Layer 2 of a small transformer language model trained on English Wikipedia (15 layers, counted from 0, width 128).
Take only the direct path to the model's output, skipping the later layers: a vector added to the residual stream pushes a token's score in proportion to its dot product with that token's output vector.

Output vectors of the tokens that the questions are about. A number n stands for (n - 500) times 0.0032.
"ington": 419 694 713 296 600 691 178 629 523 631 636 468 333 541 429 464 347 368 396 522 729 495 416 168 279 555 615 587 359 447 390 546 622 538 504 498 611 571 459 498 532 384 382 518 423 545 646 370 421 389 518 418 451 452 719 505 383 399 556 534 552 576 380 418 657 523 505 554 403 668 516 540 494 476 676 415 472 719 501 669 570 403 405 559 432 483 657 526 366 440 582 565 409 494 581 314 598 515 511 307 474 538 594 580 567 481 475 562 397 390 640 610 537 347 605 360 498 249 429 533 571 201 732 711 395 700 525 555
"ociation": 389 600 617 255 389 562 433 401 495 685 573 569 461 559 388 645 513 254 428 451 726 555 514 617 353 651 593 359 390 577 502 510 552 363 574 473 446 346 423 557 795 601 464 582 403 788 677 671 562 434 360 341 384 464 447 403 453 678 562 410 316 517 352 755 701 400 627 535 366 411 517 567 694 365 591 597 312 469 513 476 503 308 445 518 419 409 564 528 341 412 837 521 426 506 553 528 671 482 439 391 626 471 488 635 328 573 496 481 341 590 709 542 482 589 405 330 430 366 364 510 517 319 425 627 566 551 451 676
"val": 422 569 426 340 645 322 599 371 430 460 342 449 572 457 475 706 526 458 411 345 438 519 340 555 439 592 579 469 627 563 447 448 447 477 544 613 446 518 491 771 492 459 451 605 361 584 625 452 476 457 570 553 469 605 462 421 490 622 477 413 420 407 470 740 583 445 559 509 540 735 636 460 586 490 655 619 398 644 408 497 527 285 495 528 606 354 497 481 384 472 483 607 351 539 425 548 517 326 531 452 517 465 582 615 739 548 464 518 436 356 651 328 544 548 551 437 308 644 585 495 642 558 424 555 582 409 280 313
"ase": 675 578 508 423 637 490 520 531 510 486 380 402 437 286 445 539 510 450 429 378 463 481 410 755 477 418 525 576 284 563 446 653 547 556 611 722 537 303 500 452 528 469 371 522 388 449 720 579 472 467 633 400 458 593 385 248 327 483 657 597 342 339 353 493 483 534 438 569 428 534 569 525 512 658 557 587 418 721 573 524 548 606 560 364 522 589 383 491 545 288 365 497 602 439 509 500 339 455 515 506 691 467 682 538 491 784 576 516 608 571 578 523 503 618 390 354 404 409 393 366 631 563 605 419 536 607 365 395
"icated": 422 585 764 173 662 610 329 570 549 638 454 609 461 378 430 458 444 330 466 352 389 553 287 606 495 413 551 489 702 654 223 457 471 416 665 495 422 622 320 558 622 419 449 539 342 687 561 362 596 581 283 494 299 684 651 369 554 556 609 602 587 566 367 531 599 374 615 610 257 514 708 391 524 598 572 680 263 567 538 493 519 546 639 438 306 343 640 468 365 290 504 781 340 422 508 516 416 531 387 314 531 741 709 749 361 383 419 451 553 441 588 672 672 456 661 386 403 451 595 499 596 140 843 616 251 296 646 526
"andidate": 391 608 724 378 823 596 266 322 378 511 463 453 195 458 475 569 402 161 445 376 477 517 392 679 344 517 418 429 346 637 308 573 501 283 559 584 444 502 520 406 676 470 670 567 382 529 446 604 473 475 522 392 371 726 453 394 525 463 665 345 471 332 414 558 613 391 505 661 353 713 483 505 549 701 484 668 528 591 561 595 517 303 701 567 403 393 582 555 415 378 419 600 425 561 399 423 748 443 454 399 553 437 734 563 375 538 633 556 549 620 716 605 575 555 630 358 494 484 449 538 643 456 691 689 448 362 369 443
" family": 468 525 610 437 657 564 355 380 486 546 585 515 438 565 442 477 527 504 358 444 514 537 575 499 273 362 565 396 482 525 501 496 603 477 413 474 463 569 320 625 541 510 596 517 409 539 651 607 374 435 426 378 519 449 607 480 345 443 477 468 538 557 327 653 527 433 429 513 539 605 563 435 663 504 484 533 537 515 691 584 592 510 539 524 525 312 558 434 386 631 710 469 424 583 376 489 382 609 594 530 704 327 520 484 461 601 478 496 367 474 514 457 518 544 514 521 381 512 474 452 427 441 496 563 545 610 482 504
"ations": 326 623 526 244 609 580 549 516 498 566 388 497 642 621 437 387 432 580 417 617 607 551 324 190 630 724 596 485 393 297 457 420 635 523 514 588 413 383 482 318 516 440 441 423 330 501 569 561 490 442 564 290 420 603 538 410 318 531 624 524 468 469 359 574 664 206 600 687 448 504 688 598 455 707 292 640 356 387 517 453 633 403 658 320 419 553 402 446 566 393 417 562 448 786 404 410 624 521 463 536 570 575 383 564 436 906 597 431 448 594 568 570 445 637 446 433 582 650 621 533 615 263 523 355 409 649 592 452
"ony": 565 645 560 327 355 766 704 534 460 608 538 600 324 317 557 466 477 522 436 301 296 512 671 370 465 482 677 495 471 683 446 430 645 412 471 249 390 455 598 386 474 492 406 595 365 537 557 413 252 440 481 406 456 598 564 371 539 405 455 482 478 484 479 447 646 498 435 599 533 624 587 483 562 548 690 480 561 666 578 667 573 434 474 481 401 336 530 408 506 499 424 623 355 530 321 385 574 609 644 500 515 390 585 565 461 540 590 522 459 464 653 612 484 484 484 472 602 543 313 572 680 324 722 763 271 471 449 409
"\".": 437 537 460 463 602 652 419 486 505 640 458 463 549 487 519 479 569 439 392 399 559 512 569 737 469 341 504 581 564 653 386 611 577 575 341 490 329 408 286 457 727 482 489 631 314 453 558 586 481 399 488 209 395 546 637 340 474 775 426 465 339 324 491 529 726 375 601 623 381 608 494 690 586 665 549 500 418 576 574 657 507 458 504 390 517 579 451 543 491 250 401 476 417 662 523 484 669 441 489 365 596 597 574 462 691 418 507 431 449 275 565 448 626 595 541 462 403 483 549 489 559 147 548 571 562 300 482 569
" Coordinates": 408 604 764 477 462 517 188 491 413 467 274 975 409 261 352 367 305 299 497 317 576 587 431 667 448 496 672 549 375 496 602 534 758 144 370 801 697 551 450 616 602 314 433 532 491 492 544 648 431 500 408 458 265 626 662 359 182 531 670 477 223 366 466 698 654 510 489 626 389 598 546 496 374 588 703 454 392 504 485 699 405 452 607 208 652 650 374 570 545 433 658 470 422 522 519 487 597 732 396 391 638 365 566 606 395 600 568 343 301 548 689 592 556 560 570 376 546 500 296 559 609 490 602 538 607 563 448 326
"fore": 324 583 819 483 695 427 404 465 444 499 512 594 552 404 370 664 516 231 497 248 486 519 448 555 320 509 446 444 391 684 458 527 679 681 416 548 436 431 430 302 620 434 416 542 528 446 473 559 401 589 632 455 419 666 406 438 425 564 573 275 305 656 183 705 622 514 587 642 523 724 625 624 378 453 529 471 520 680 484 474 345 170 493 583 552 684 555 636 444 395 555 624 469 443 334 509 499 437 531 388 512 524 702 588 482 423 587 506 419 510 636 512 667 443 538 375 425 378 525 532 364 331 721 645 486 641 330 552
" Title": 585 557 663 521 481 577 391 411 413 581 389 645 481 381 437 493 529 263 492 313 661 571 410 581 354 387 703 603 271 694 513 744 415 471 566 485 547 439 263 458 630 391 612 607 465 512 417 533 459 255 364 594 402 550 572 443 587 575 680 518 403 557 502 449 726 298 431 649 499 579 676 496 619 609 603 591 386 453 415 531 502 428 514 506 446 587 615 567 438 495 404 705 209 372 582 458 413 635 452 453 476 508 465 552 221 540 502 339 513 395 615 469 734 539 617 417 537 600 384 725 429 467 426 530 338 705 427 369
"'t": 562 634 671 396 726 557 519 544 458 560 306 584 435 441 471 327 584 284 400 332 496 504 411 448 501 488 539 490 515 585 182 590 446 560 291 786 286 677 299 352 650 388 306 582 540 414 747 694 610 491 548 501 245 690 579 417 245 548 837 256 438 402 385 732 744 274 493 725 233 972 588 531 726 572 748 708 365 445 545 612 520 424 504 472 335 603 637 456 536 156 566 299 443 804 374 260 778 577 450 360 440 322 721 607 334 442 398 518 467 213 619 536 450 387 745 416 461 438 604 476 566 439 607 382 596 638 245 612
" Apps": 268 550 658 399 475 554 241 350 387 711 368 651 554 518 459 562 236 83 468 435 744 562 379 591 509 793 494 438 324 370 243 350 569 406 311 793 195 534 367 566 729 322 657 388 494 677 523 507 308 358 513 263 291 678 632 465 583 520 827 367 231 544 384 686 824 179 466 694 553 659 577 607 671 458 438 561 440 652 481 402 250 439 405 341 420 514 828 589 446 47 608 764 376 368 530 560 463 667 241 513 471 591 480 760 657 530 616 571 489 444 666 554 649 408 517 298 521 516 301 749 733 511 607 659 729 600 471 464
"resent": 412 617 646 464 444 693 388 382 400 438 656 619 362 588 416 417 541 296 405 324 601 520 339 451 539 497 576 526 485 484 509 640 450 342 474 655 504 207 493 518 537 416 544 622 412 712 493 392 255 474 194 514 360 683 600 375 538 529 584 487 350 416 570 514 631 367 674 669 452 399 501 639 659 661 490 620 382 631 382 722 286 391 688 280 343 375 583 585 556 278 596 640 423 467 331 490 549 606 332 530 529 663 612 665 443 545 534 534 429 299 656 633 494 464 563 331 597 720 540 497 584 493 315 569 627 618 472 474
"oice": 534 596 696 394 511 588 382 378 463 823 383 631 282 422 452 510 535 376 414 226 524 502 213 653 394 475 415 483 397 750 474 813 488 619 567 537 407 416 397 477 625 488 536 514 496 585 458 569 445 426 313 317 411 710 551 529 491 684 573 390 629 430 289 441 628 595 543 620 298 480 608 667 497 519 545 493 442 555 672 608 603 354 611 361 309 489 479 676 278 397 482 533 421 504 342 381 593 554 520 497 736 510 642 646 380 612 542 388 565 446 586 453 558 572 623 376 607 412 307 523 500 541 435 575 504 585 358 365
"ced": 315 751 724 300 674 561 532 400 428 469 494 499 487 517 427 496 484 440 387 481 450 543 454 285 668 508 339 500 452 543 380 458 453 581 490 834 679 627 406 564 563 429 343 546 394 496 370 453 519 348 400 432 547 842 430 331 453 820 524 456 336 439 540 880 448 292 508 769 479 460 560 480 458 382 773 631 409 516 489 511 319 535 543 457 619 248 646 488 523 359 512 520 193 435 470 299 694 458 448 361 545 490 543 596 527 389 518 376 486 498 569 775 582 611 873 453 338 633 714 688 605 439 552 499 408 488 297 242
"ology": 574 604 505 385 569 411 665 443 571 426 414 524 274 536 489 506 264 619 415 242 675 556 449 471 415 441 667 345 502 617 467 543 706 502 629 362 465 461 267 349 634 486 545 429 334 631 708 599 240 326 460 314 482 535 435 435 429 617 587 363 447 592 408 517 690 616 574 563 361 706 717 452 423 546 595 418 306 652 592 466 465 634 474 436 460 461 516 646 422 447 562 589 390 592 520 301 492 534 540 696 340 646 593 519 294 812 641 270 569 412 654 607 478 505 458 483 538 425 408 562 683 430 762 550 456 412 370 393
" and": 528 426 377 669 459 482 583 521 521 535 553 442 592 502 503 462 478 588 482 569 505 460 549 450 592 429 467 406 575 385 489 456 484 506 463 491 438 636 577 460 622 569 548 457 362 606 431 475 519 528 585 566 521 381 454 449 385 499 411 589 563 558 474 468 372 553 672 421 430 621 555 639 461 451 417 452 499 446 461 522 601 565 457 614 530 499 412 606 499 505 378 439 591 372 561 592 402 437 528 427 538 553 489 459 588 420 446 512 466 373 443 644 365 586 479 581 517 571 556 450 465 565 454 466 371 481 479 590

Each question shows what one neuron of this layer's MLP adds at an activation of 1. A number n stands for (n - 500) times 0.0013.

n430: 496 563 641 455 614 582 586 516 400 313 362 573 532 407 331 767 395 382 423 219 559 515 463 439 366 321 610 446 461 604 737 400 655 472 326 384 444 560 464 328 251 684 441 540 584 660 532 571 684 682 584 530 496 690 619 562 370 508 585 651 406 458 337 331 355 714 625 405 772 566 632 437 294 748 656 401 486 504 382 399 166 430 475 478 578 534 671 583 589 344 423 456 526 467 542 615 490 318 658 398 551 601 484 696 627 596 473 345 691 552 638 328 470 447 548 439 473 500 281 255 371 451 856 380 398 504 581 500
Which of these tokens does it push up most? "fore"

n192: 470 549 492 526 523 492 553 582 506 497 508 552 562 480 422 527 519 497 548 439 508 571 459 492 498 452 540 458 514 518 539 446 499 464 566 572 425 488 456 476 549 494 484 475 537 516 518 495 491 422 501 531 429 549 579 515 477 514 551 490 435 403 499 481 422 436 537 494 499 569 581 508 520 518 551 486 497 475 575 439 495 485 554 491 520 397 618 472 486 544 505 531 491 497 482 508 465 565 575 469 558 443 505 586 474 532 497 488 546 400 499 434 463 484 500 499 500 478 505 474 359 484 492 501 438 460 483 548
Which three tokens does it push up most, strongest first? "'t", "icated", " Title"

n453: 509 507 517 494 499 498 494 511 485 504 512 493 504 496 506 481 495 522 513 514 500 533 466 469 508 483 496 500 497 491 516 477 500 523 483 502 476 539 503 505 517 453 513 485 490 515 519 518 497 485 502 496 500 504 487 514 470 502 476 512 489 523 497 498 511 510 490 529 521 484 498 512 515 490 483 507 492 515 485 494 487 498 508 521 485 492 519 494 502 534 497 494 501 491 500 502 493 520 487 480 475 503 510 506 520 492 500 489 510 509 518 478 460 508 485 506 479 500 501 518 496 481 499 505 502 518 483 516
Which of these tokens does it push up most? "ington"

n455: 441 498 596 566 464 513 392 465 448 416 443 489 548 547 486 455 483 502 626 555 585 478 399 419 590 476 504 520 536 435 588 411 549 383 438 545 573 374 630 529 494 444 462 511 616 667 412 509 558 558 490 512 528 604 627 564 288 570 541 453 458 579 521 382 558 452 451 491 511 596 546 438 421 586 505 583 503 453 456 467 371 555 443 433 523 454 502 365 561 531 556 405 461 456 603 450 564 408 516 542 425 429 434 673 435 567 606 533 460 595 522 500 455 471 509 449 534 490 393 480 478 487 655 564 492 500 458 496
Which of these tokens does it push up most? " Coordinates"

n95: 415 571 490 480 535 453 467 569 459 458 474 480 531 485 437 510 434 520 574 495 504 502 388 438 465 472 459 513 505 597 516 506 444 479 513 503 507 517 580 563 526 486 564 498 493 530 585 492 469 561 503 474 512 459 369 485 495 520 474 484 487 485 438 504 461 537 561 514 469 504 519 552 551 509 515 508 500 484 528 445 494 522 465 476 528 482 480 515 542 488 520 484 458 482 537 467 471 537 583 498 512 557 502 500 558 498 485 465 509 498 507 462 431 446 515 515 508 501 470 510 480 526 555 515 534 543 524 498
Which of these tokens does it push up most? "val"

n448: 537 498 475 540 512 476 512 530 508 541 501 455 429 552 466 523 546 487 439 493 533 574 468 449 504 473 481 464 513 527 529 483 518 492 578 493 533 462 510 507 446 585 475 479 466 554 518 527 474 507 465 509 486 499 560 520 595 550 540 497 516 436 512 522 440 458 568 548 496 458 430 423 516 458 549 494 560 504 448 491 482 455 514 434 498 496 436 498 570 490 459 499 494 502 525 446 469 473 493 500 494 496 507 512 538 453 454 544 454 513 493 615 497 544 481 407 577 507 517 506 498 458 478 498 529 469 548 517
Which of these tokens does it push up most? "resent"

n404: 357 331 438 466 471 592 304 532 604 869 454 613 439 571 582 611 717 583 420 776 454 574 487 410 371 544 436 634 535 565 588 527 282 443 568 487 520 574 599 478 579 518 454 648 481 507 603 681 354 375 576 389 454 632 697 538 695 284 267 327 363 369 413 497 532 478 562 372 613 298 460 467 543 441 534 611 651 632 583 482 466 410 581 330 611 416 372 525 612 487 480 429 598 312 586 557 506 424 456 85 539 563 547 453 587 550 510 571 503 556 515 437 423 544 497 651 349 300 633 750 457 452 305 436 442 443 497 513
Which of these tokens does it push down most? "ology"

n103: 469 474 539 424 499 493 498 510 473 538 474 503 515 487 488 533 460 558 511 454 556 441 495 499 488 427 544 518 433 487 452 447 499 472 518 488 497 437 492 504 580 492 464 508 552 519 404 498 507 531 501 516 543 465 514 508 518 517 516 511 513 529 523 507 497 505 495 503 483 529 516 515 455 525 527 531 499 545 465 471 475 492 434 497 476 567 506 479 504 493 520 469 491 491 493 533 519 474 489 509 518 513 505 493 409 529 536 488 499 492 518 390 537 544 503 463 508 528 534 520 477 536 518 484 481 518 504 539
Which three tokens does it push up most, strongest first? " Title", "fore", "ociation"

n473: 468 525 548 576 557 546 538 500 525 499 534 457 443 570 536 467 433 483 473 473 526 485 549 486 518 569 527 485 463 481 552 465 413 527 456 494 564 555 589 510 402 503 519 517 517 503 454 454 520 510 455 496 513 470 523 478 557 447 435 447 551 437 495 539 487 470 481 471 453 450 458 477 547 499 445 552 601 438 577 549 514 497 531 518 497 495 462 423 495 539 464 478 560 507 498 501 515 484 472 459 516 487 519 480 494 450 457 481 523 535 544 504 530 460 539 454 480 528 501 527 425 534 522 506 483 494 499 572
Which of these tokens does it push up most? "andidate"

n134: 496 563 551 551 455 585 617 488 500 474 488 530 558 445 498 468 494 495 510 531 534 431 422 500 467 522 454 455 493 523 575 586 528 553 465 479 496 574 580 475 567 528 558 497 462 550 540 455 497 497 413 504 427 490 445 549 504 494 418 514 476 505 430 527 524 559 452 518 511 496 559 466 562 500 377 450 489 454 495 532 492 523 515 543 504 467 469 496 472 499 553 435 511 532 565 472 532 631 528 457 421 436 449 494 503 545 519 434 443 561 490 524 428 466 532 582 493 421 458 457 478 450 519 520 514 503 371 566
Which of these tokens does it push up most? "ociation"

n319: 593 376 472 544 715 627 453 307 461 552 476 581 411 448 752 520 707 759 563 627 519 381 604 664 515 604 582 263 459 476 315 647 485 341 660 504 496 802 692 466 774 346 575 341 547 381 358 387 574 352 595 435 316 666 531 477 272 433 643 463 525 223 339 454 603 313 546 554 480 415 603 430 373 536 610 414 486 421 496 621 523 580 309 419 308 479 561 386 643 603 613 247 453 344 326 535 596 613 619 556 511 659 649 421 485 373 301 343 377 421 306 433 471 571 550 618 726 507 599 520 582 445 380 517 696 610 415 531
Which of these tokens does it push up most? "'t"

n508: 504 501 520 508 499 517 532 507 486 456 501 504 515 509 524 496 481 495 493 535 519 508 460 515 471 551 476 524 494 514 486 476 476 520 497 526 510 529 498 483 468 511 523 507 484 492 472 484 528 504 491 527 489 498 497 496 495 526 425 493 519 478 533 505 504 523 511 501 523 505 476 499 557 507 464 506 504 462 517 469 524 500 511 494 483 495 480 516 521 480 508 496 499 490 537 465 503 509 512 451 486 512 527 471 521 503 487 462 506 495 481 537 541 480 494 504 495 503 456 498 501 497 511 483 503 488 481 509
Which three tokens does it push up most, strongest first? "ced", " and", "\"."

n167: 489 508 472 495 476 525 493 531 513 506 485 501 557 487 466 496 495 489 473 468 441 456 554 549 464 495 508 531 521 508 463 539 507 496 536 483 485 502 481 501 535 492 516 504 489 462 534 480 531 531 518 513 463 478 477 485 489 511 518 506 469 502 536 505 504 522 457 497 494 455 516 494 480 465 448 499 550 490 533 516 457 521 523 478 535 502 447 517 487 500 506 461 499 526 497 564 497 521 507 498 527 499 494 518 520 524 499 502 517 470 496 529 530 510 523 509 482 463 518 451 488 531 503 476 479 481 548 472
Which three tokens does it push up most, strongest first? "ase", "\".", " Coordinates"

n212: 504 489 478 563 563 521 450 516 600 517 509 501 535 491 538 486 559 435 526 551 473 494 472 455 540 556 537 375 567 549 544 551 495 525 424 521 485 513 503 441 474 535 396 469 549 408 443 576 543 428 458 514 514 596 480 455 502 542 513 447 530 518 462 487 562 419 538 628 459 482 417 505 383 495 503 446 467 518 503 492 489 575 513 567 410 502 529 486 578 499 527 574 505 413 468 474 443 603 579 520 500 466 530 491 491 498 492 503 365 450 453 578 406 461 501 490 524 467 579 444 485 485 414 625 517 549 462 477
Which of these tokens does it push up most? "'t"

n443: 515 521 487 506 494 510 491 512 502 490 502 495 511 504 488 484 501 512 510 500 478 506 500 498 513 492 487 471 505 486 507 508 489 495 484 513 483 504 480 498 480 492 505 512 492 498 517 494 506 505 505 510 474 493 499 501 503 495 487 502 493 487 503 494 503 505 491 521 530 495 492 524 523 490 490 501 512 491 494 511 499 515 500 485 497 525 492 516 485 504 482 485 502 491 529 513 491 503 507 493 511 493 493 507 525 500 496 504 498 489 506 514 500 523 492 505 483 508 519 501 518 472 506 509 503 510 491 490
Which three tokens does it push up most, strongest first? "\".", " and", "ase"

n362: 453 573 516 597 517 481 445 549 433 495 482 466 454 476 513 413 419 487 553 374 490 584 462 423 480 603 345 437 523 597 570 541 428 514 549 535 422 502 453 526 562 433 516 490 494 504 575 509 513 440 573 442 575 485 498 481 574 515 463 459 554 539 511 484 455 532 513 527 464 443 474 494 515 442 511 498 525 414 589 507 524 512 557 508 496 412 531 549 498 559 518 525 517 451 520 533 436 650 680 482 495 488 499 443 670 453 446 407 519 506 538 557 371 509 537 462 498 466 472 608 399 489 505 569 462 557 438 444
Which two tokens does it push up most, strongest first? "oice", "ced"

n329: 532 513 546 553 499 490 465 498 478 503 478 508 473 513 509 512 511 517 513 502 531 518 493 499 482 502 513 478 460 534 531 462 469 506 506 524 497 520 495 510 508 498 503 464 485 489 457 477 458 436 477 523 497 517 466 496 519 487 454 498 540 541 474 523 481 525 542 540 477 503 513 488 511 515 492 487 524 489 503 492 502 491 504 490 524 489 529 452 502 504 493 522 464 469 499 502 532 494 504 514 467 517 510 515 484 450 503 528 522 515 501 476 549 481 492 490 501 513 488 512 478 475 510 478 517 531 475 518
Which two tokens does it push up most, strongest first? " Title", "fore"

n50: 370 503 685 412 535 441 754 503 402 397 497 503 490 424 330 397 370 455 487 350 395 437 430 589 599 412 488 481 546 386 322 612 534 513 442 494 666 570 471 560 481 450 371 588 526 437 459 503 441 506 489 503 531 569 452 430 460 336 423 613 286 548 548 616 458 402 560 651 368 674 458 637 393 443 500 292 453 450 641 489 492 607 415 867 489 736 561 426 554 717 500 507 543 635 625 451 514 344 572 592 401 374 404 485 390 529 475 543 356 479 410 458 598 437 689 538 678 624 639 617 461 563 561 612 375 641 480 268
Which of these tokens does it push up most? "ced"

n136: 535 520 505 533 569 524 454 544 450 474 560 421 405 513 435 526 479 511 457 453 473 608 435 470 498 427 458 522 502 483 574 453 459 466 439 540 497 430 529 581 474 543 462 556 481 494 541 568 417 530 548 535 465 448 520 560 565 524 527 487 474 518 432 520 512 467 538 515 482 495 499 535 490 428 605 469 461 539 403 528 467 455 523 500 491 532 527 438 552 481 524 469 533 469 520 580 485 490 488 505 589 458 515 536 524 435 513 500 498 525 446 457 547 542 500 494 553 556 503 429 471 508 522 470 470 479 592 516
Which of these tokens does it push down most? "ology"

n384: 575 657 462 490 483 378 455 536 413 419 484 432 524 594 702 497 477 641 515 582 415 512 254 516 661 577 577 329 537 470 344 433 511 543 580 548 480 469 591 455 411 500 547 472 440 512 580 512 622 508 489 330 592 577 545 430 586 401 419 544 556 500 388 533 755 679 503 448 405 469 392 469 464 438 564 500 608 534 532 510 409 273 543 374 429 455 515 479 831 623 486 533 398 541 304 533 510 370 507 366 488 351 443 681 503 566 411 486 457 480 555 660 500 399 607 583 383 665 513 429 597 460 473 404 329 527 463 693
Which of these tokens does it push down most? " Title"

n159: 503 511 520 495 466 498 516 479 581 516 460 537 477 450 526 520 501 531 468 468 564 477 518 530 458 486 511 515 460 533 445 466 443 486 565 522 559 493 511 461 485 582 477 502 476 458 446 454 510 553 536 480 501 533 514 473 553 556 550 460 463 512 506 495 442 522 467 463 485 547 471 497 538 546 489 458 495 427 577 521 563 475 479 484 505 511 488 470 508 418 473 510 473 548 512 476 547 487 542 582 568 548 490 469 431 520 412 455 495 480 522 503 514 480 520 519 459 528 473 541 498 502 510 504 469 470 499 523
Which of these tokens does it push up most? "oice"

n185: 514 510 510 506 496 497 489 511 496 503 490 491 509 510 502 492 511 502 505 508 500 490 500 518 499 490 500 447 486 500 499 492 494 495 487 510 491 512 484 487 506 493 509 497 497 484 488 498 496 484 494 489 486 492 482 487 489 497 484 499 498 506 516 497 515 503 517 516 520 491 486 521 509 501 496 484 503 501 516 514 496 523 495 474 507 524 494 489 480 496 477 497 496 492 511 507 508 501 494 495 510 501 512 509 501 503 512 511 506 506 513 493 518 507 493 498 494 503 514 510 513 484 515 503 493 497 491 510
Which of these tokens does it push down most? "val"

n449: 499 543 439 502 465 483 565 545 484 523 515 535 418 566 518 482 464 457 546 461 452 540 553 434 537 572 482 429 597 578 490 458 473 555 506 456 510 495 486 494 425 512 501 568 523 470 573 528 506 509 490 448 547 421 504 492 511 521 434 475 496 484 501 504 527 514 471 496 486 485 448 522 480 495 454 459 506 428 501 546 587 462 553 484 521 460 495 523 455 606 518 484 530 573 491 573 422 489 540 438 496 466 493 471 559 481 501 409 461 482 501 555 533 555 479 495 484 450 475 482 521 479 546 567 506 487 491 521
Which of these tokens does it push up most? "ony"

n24: 471 502 739 533 556 415 522 486 483 503 586 294 405 386 556 488 380 632 450 422 658 563 634 550 509 613 469 474 449 456 614 428 495 568 420 511 367 404 600 513 307 453 529 575 641 453 569 505 601 651 311 503 552 455 444 377 591 637 442 535 705 419 577 655 542 520 519 643 520 508 500 595 468 461 546 576 441 359 506 432 443 374 469 430 486 647 386 395 517 602 534 462 689 397 459 603 411 429 376 427 562 483 363 489 411 489 456 348 538 462 507 447 534 562 440 394 517 495 452 582 595 618 615 640 595 514 416 239
Which of these tokens does it push up most? " Coordinates"

n456: 475 540 521 524 481 465 476 487 458 511 569 415 496 641 669 457 510 438 463 510 599 500 619 477 451 655 485 522 541 672 508 492 510 598 531 522 502 365 453 411 393 534 545 461 630 405 589 457 498 528 422 462 585 404 512 441 542 529 486 500 478 467 564 475 531 506 536 611 500 471 365 436 507 622 420 588 593 416 414 566 486 505 477 421 495 372 490 426 584 534 438 456 453 573 601 494 522 478 479 414 417 562 566 428 652 487 586 407 519 438 482 556 486 502 376 393 459 484 444 453 548 448 554 467 552 585 528 410
Which of these tokens does it push up most? "\"."

n409: 503 500 490 484 497 491 510 508 506 478 499 503 494 512 493 514 481 490 502 500 482 516 486 495 493 515 481 516 506 507 490 476 487 499 494 502 495 500 503 513 497 501 506 507 503 523 498 493 521 512 486 526 468 507 474 486 510 505 480 501 508 474 514 498 501 516 513 511 514 504 491 505 504 489 508 511 488 514 500 481 506 500 518 489 500 522 495 495 507 493 514 491 488 491 508 509 497 501 495 486 495 514 507 503 507 485 492 500 491 498 480 522 500 499 507 499 501 493 503 490 501 500 508 483 503 519 518 504
Which of these tokens does it push down most? " family"

n364: 509 516 525 531 487 502 489 501 486 480 502 483 506 514 458 517 506 524 514 498 491 511 488 492 495 476 513 503 475 509 517 482 467 495 489 511 497 496 483 487 486 465 511 482 504 511 457 491 486 478 506 544 487 516 474 507 516 496 473 481 511 498 480 526 480 563 533 553 503 514 491 520 526 536 482 495 519 483 498 492 497 526 505 475 524 515 502 513 523 503 497 471 489 483 525 492 505 497 521 507 475 500 516 520 493 478 487 485 502 503 504 485 492 481 518 487 504 497 504 498 505 468 514 492 501 511 500 517
Which of these tokens does it push up most? "fore"

n282: 496 513 503 510 486 507 505 507 494 486 507 482 470 507 493 497 479 500 514 500 489 513 494 498 494 483 526 532 503 522 516 494 466 483 515 515 480 503 485 524 489 474 505 494 495 501 530 482 496 495 500 502 521 500 469 510 489 472 489 495 506 513 513 508 501 481 502 516 505 472 499 518 485 511 483 510 514 529 492 509 495 480 514 507 497 508 513 482 521 516 482 520 522 514 502 511 506 520 514 490 487 506 515 492 526 479 473 511 507 507 512 504 501 485 483 484 470 501 515 501 467 492 503 500 500 492 511 500
Which of these tokens does it push down most? "oice"

n284: 515 515 519 543 496 494 497 529 476 488 507 483 487 529 463 520 500 508 508 489 484 543 508 506 494 469 497 481 482 495 533 499 457 514 498 506 478 502 487 510 474 472 511 493 497 501 469 499 483 455 517 535 470 521 465 514 508 485 486 501 493 506 486 529 496 549 522 531 513 488 489 515 526 528 488 487 545 508 494 493 482 515 507 483 523 502 504 504 516 502 497 470 476 475 537 501 499 510 512 494 486 502 498 524 505 458 486 528 496 487 503 484 496 499 510 476 514 477 512 487 501 454 510 489 504 508 519 520
Which of these tokens does it push up most? "fore"

n509: 617 542 579 459 323 493 475 476 508 544 471 395 505 471 544 520 567 430 528 503 510 452 379 561 417 511 629 442 475 503 454 591 548 445 482 470 514 415 502 454 460 580 534 474 555 522 467 581 554 541 509 527 527 529 490 574 503 474 538 539 485 447 406 455 469 514 433 509 543 528 556 557 476 484 543 436 419 466 575 573 510 483 502 543 481 444 520 374 429 552 545 594 532 514 471 565 519 478 452 538 536 531 490 473 383 527 503 470 418 607 455 520 531 526 519 434 503 511 553 516 481 571 422 528 490 530 409 416
Which of these tokens does it push down most? "\"."

n365: 466 504 471 484 481 527 515 467 485 486 448 517 511 495 569 507 439 527 408 550 507 583 450 480 464 479 501 542 533 513 494 439 450 444 553 564 494 484 540 468 454 555 516 521 512 534 441 467 433 497 526 526 506 449 531 468 435 493 497 539 491 490 571 512 513 484 453 547 589 503 467 494 530 533 395 496 425 461 474 498 501 460 487 473 452 539 493 555 469 450 501 523 526 528 502 453 526 464 541 524 566 545 515 481 433 538 502 429 490 491 527 509 571 562 452 522 500 572 542 505 463 545 484 575 499 562 491 498
Which three tokens does it push up most, strongest first? "ations", "resent", " Title"

n178: 460 505 594 455 565 460 419 644 393 596 639 519 442 376 307 393 563 638 805 480 506 433 586 440 524 401 359 541 540 470 512 548 477 493 521 468 483 529 650 578 670 444 576 428 711 597 289 512 493 735 691 468 519 270 483 399 503 536 503 502 493 532 652 579 379 485 516 728 326 599 537 503 312 383 429 630 482 525 465 490 537 587 392 581 410 451 363 413 476 391 559 503 526 562 465 442 492 611 598 419 512 446 631 557 358 348 515 439 291 385 603 486 500 409 447 418 440 415 421 569 489 600 443 581 634 641 630 334
Which of these tokens does it push up most? " Coordinates"

n436: 498 511 521 541 523 500 504 508 515 502 526 491 463 503 525 493 496 501 492 508 511 513 495 497 501 513 496 479 511 495 487 503 482 528 481 511 521 526 502 507 512 498 503 477 478 507 530 501 502 494 484 479 501 505 517 506 508 490 484 504 517 505 529 494 500 504 539 463 474 490 477 479 524 545 465 495 565 485 523 509 492 514 494 514 477 477 467 507 496 520 476 486 516 480 466 463 494 505 514 493 480 511 514 505 520 462 503 496 511 506 494 493 481 500 483 475 492 484 467 518 502 483 536 500 522 485 512 512
Which of these tokens does it push down most? " Title"

n142: 504 528 506 510 560 523 509 497 485 511 535 548 481 534 604 467 497 531 536 555 479 612 477 478 554 476 471 478 536 441 562 435 452 518 386 536 519 612 478 534 533 451 463 509 436 525 498 472 466 476 519 528 464 492 591 448 440 501 483 459 524 568 536 414 532 503 510 478 507 511 487 550 533 493 448 468 480 500 429 532 492 481 534 538 441 459 516 418 465 567 466 504 509 426 513 485 506 506 409 480 556 529 516 571 459 421 512 504 493 445 538 481 513 570 396 551 479 530 440 552 456 522 484 505 491 431 523 571
Which two tokens does it push up most, strongest first? " and", "icated"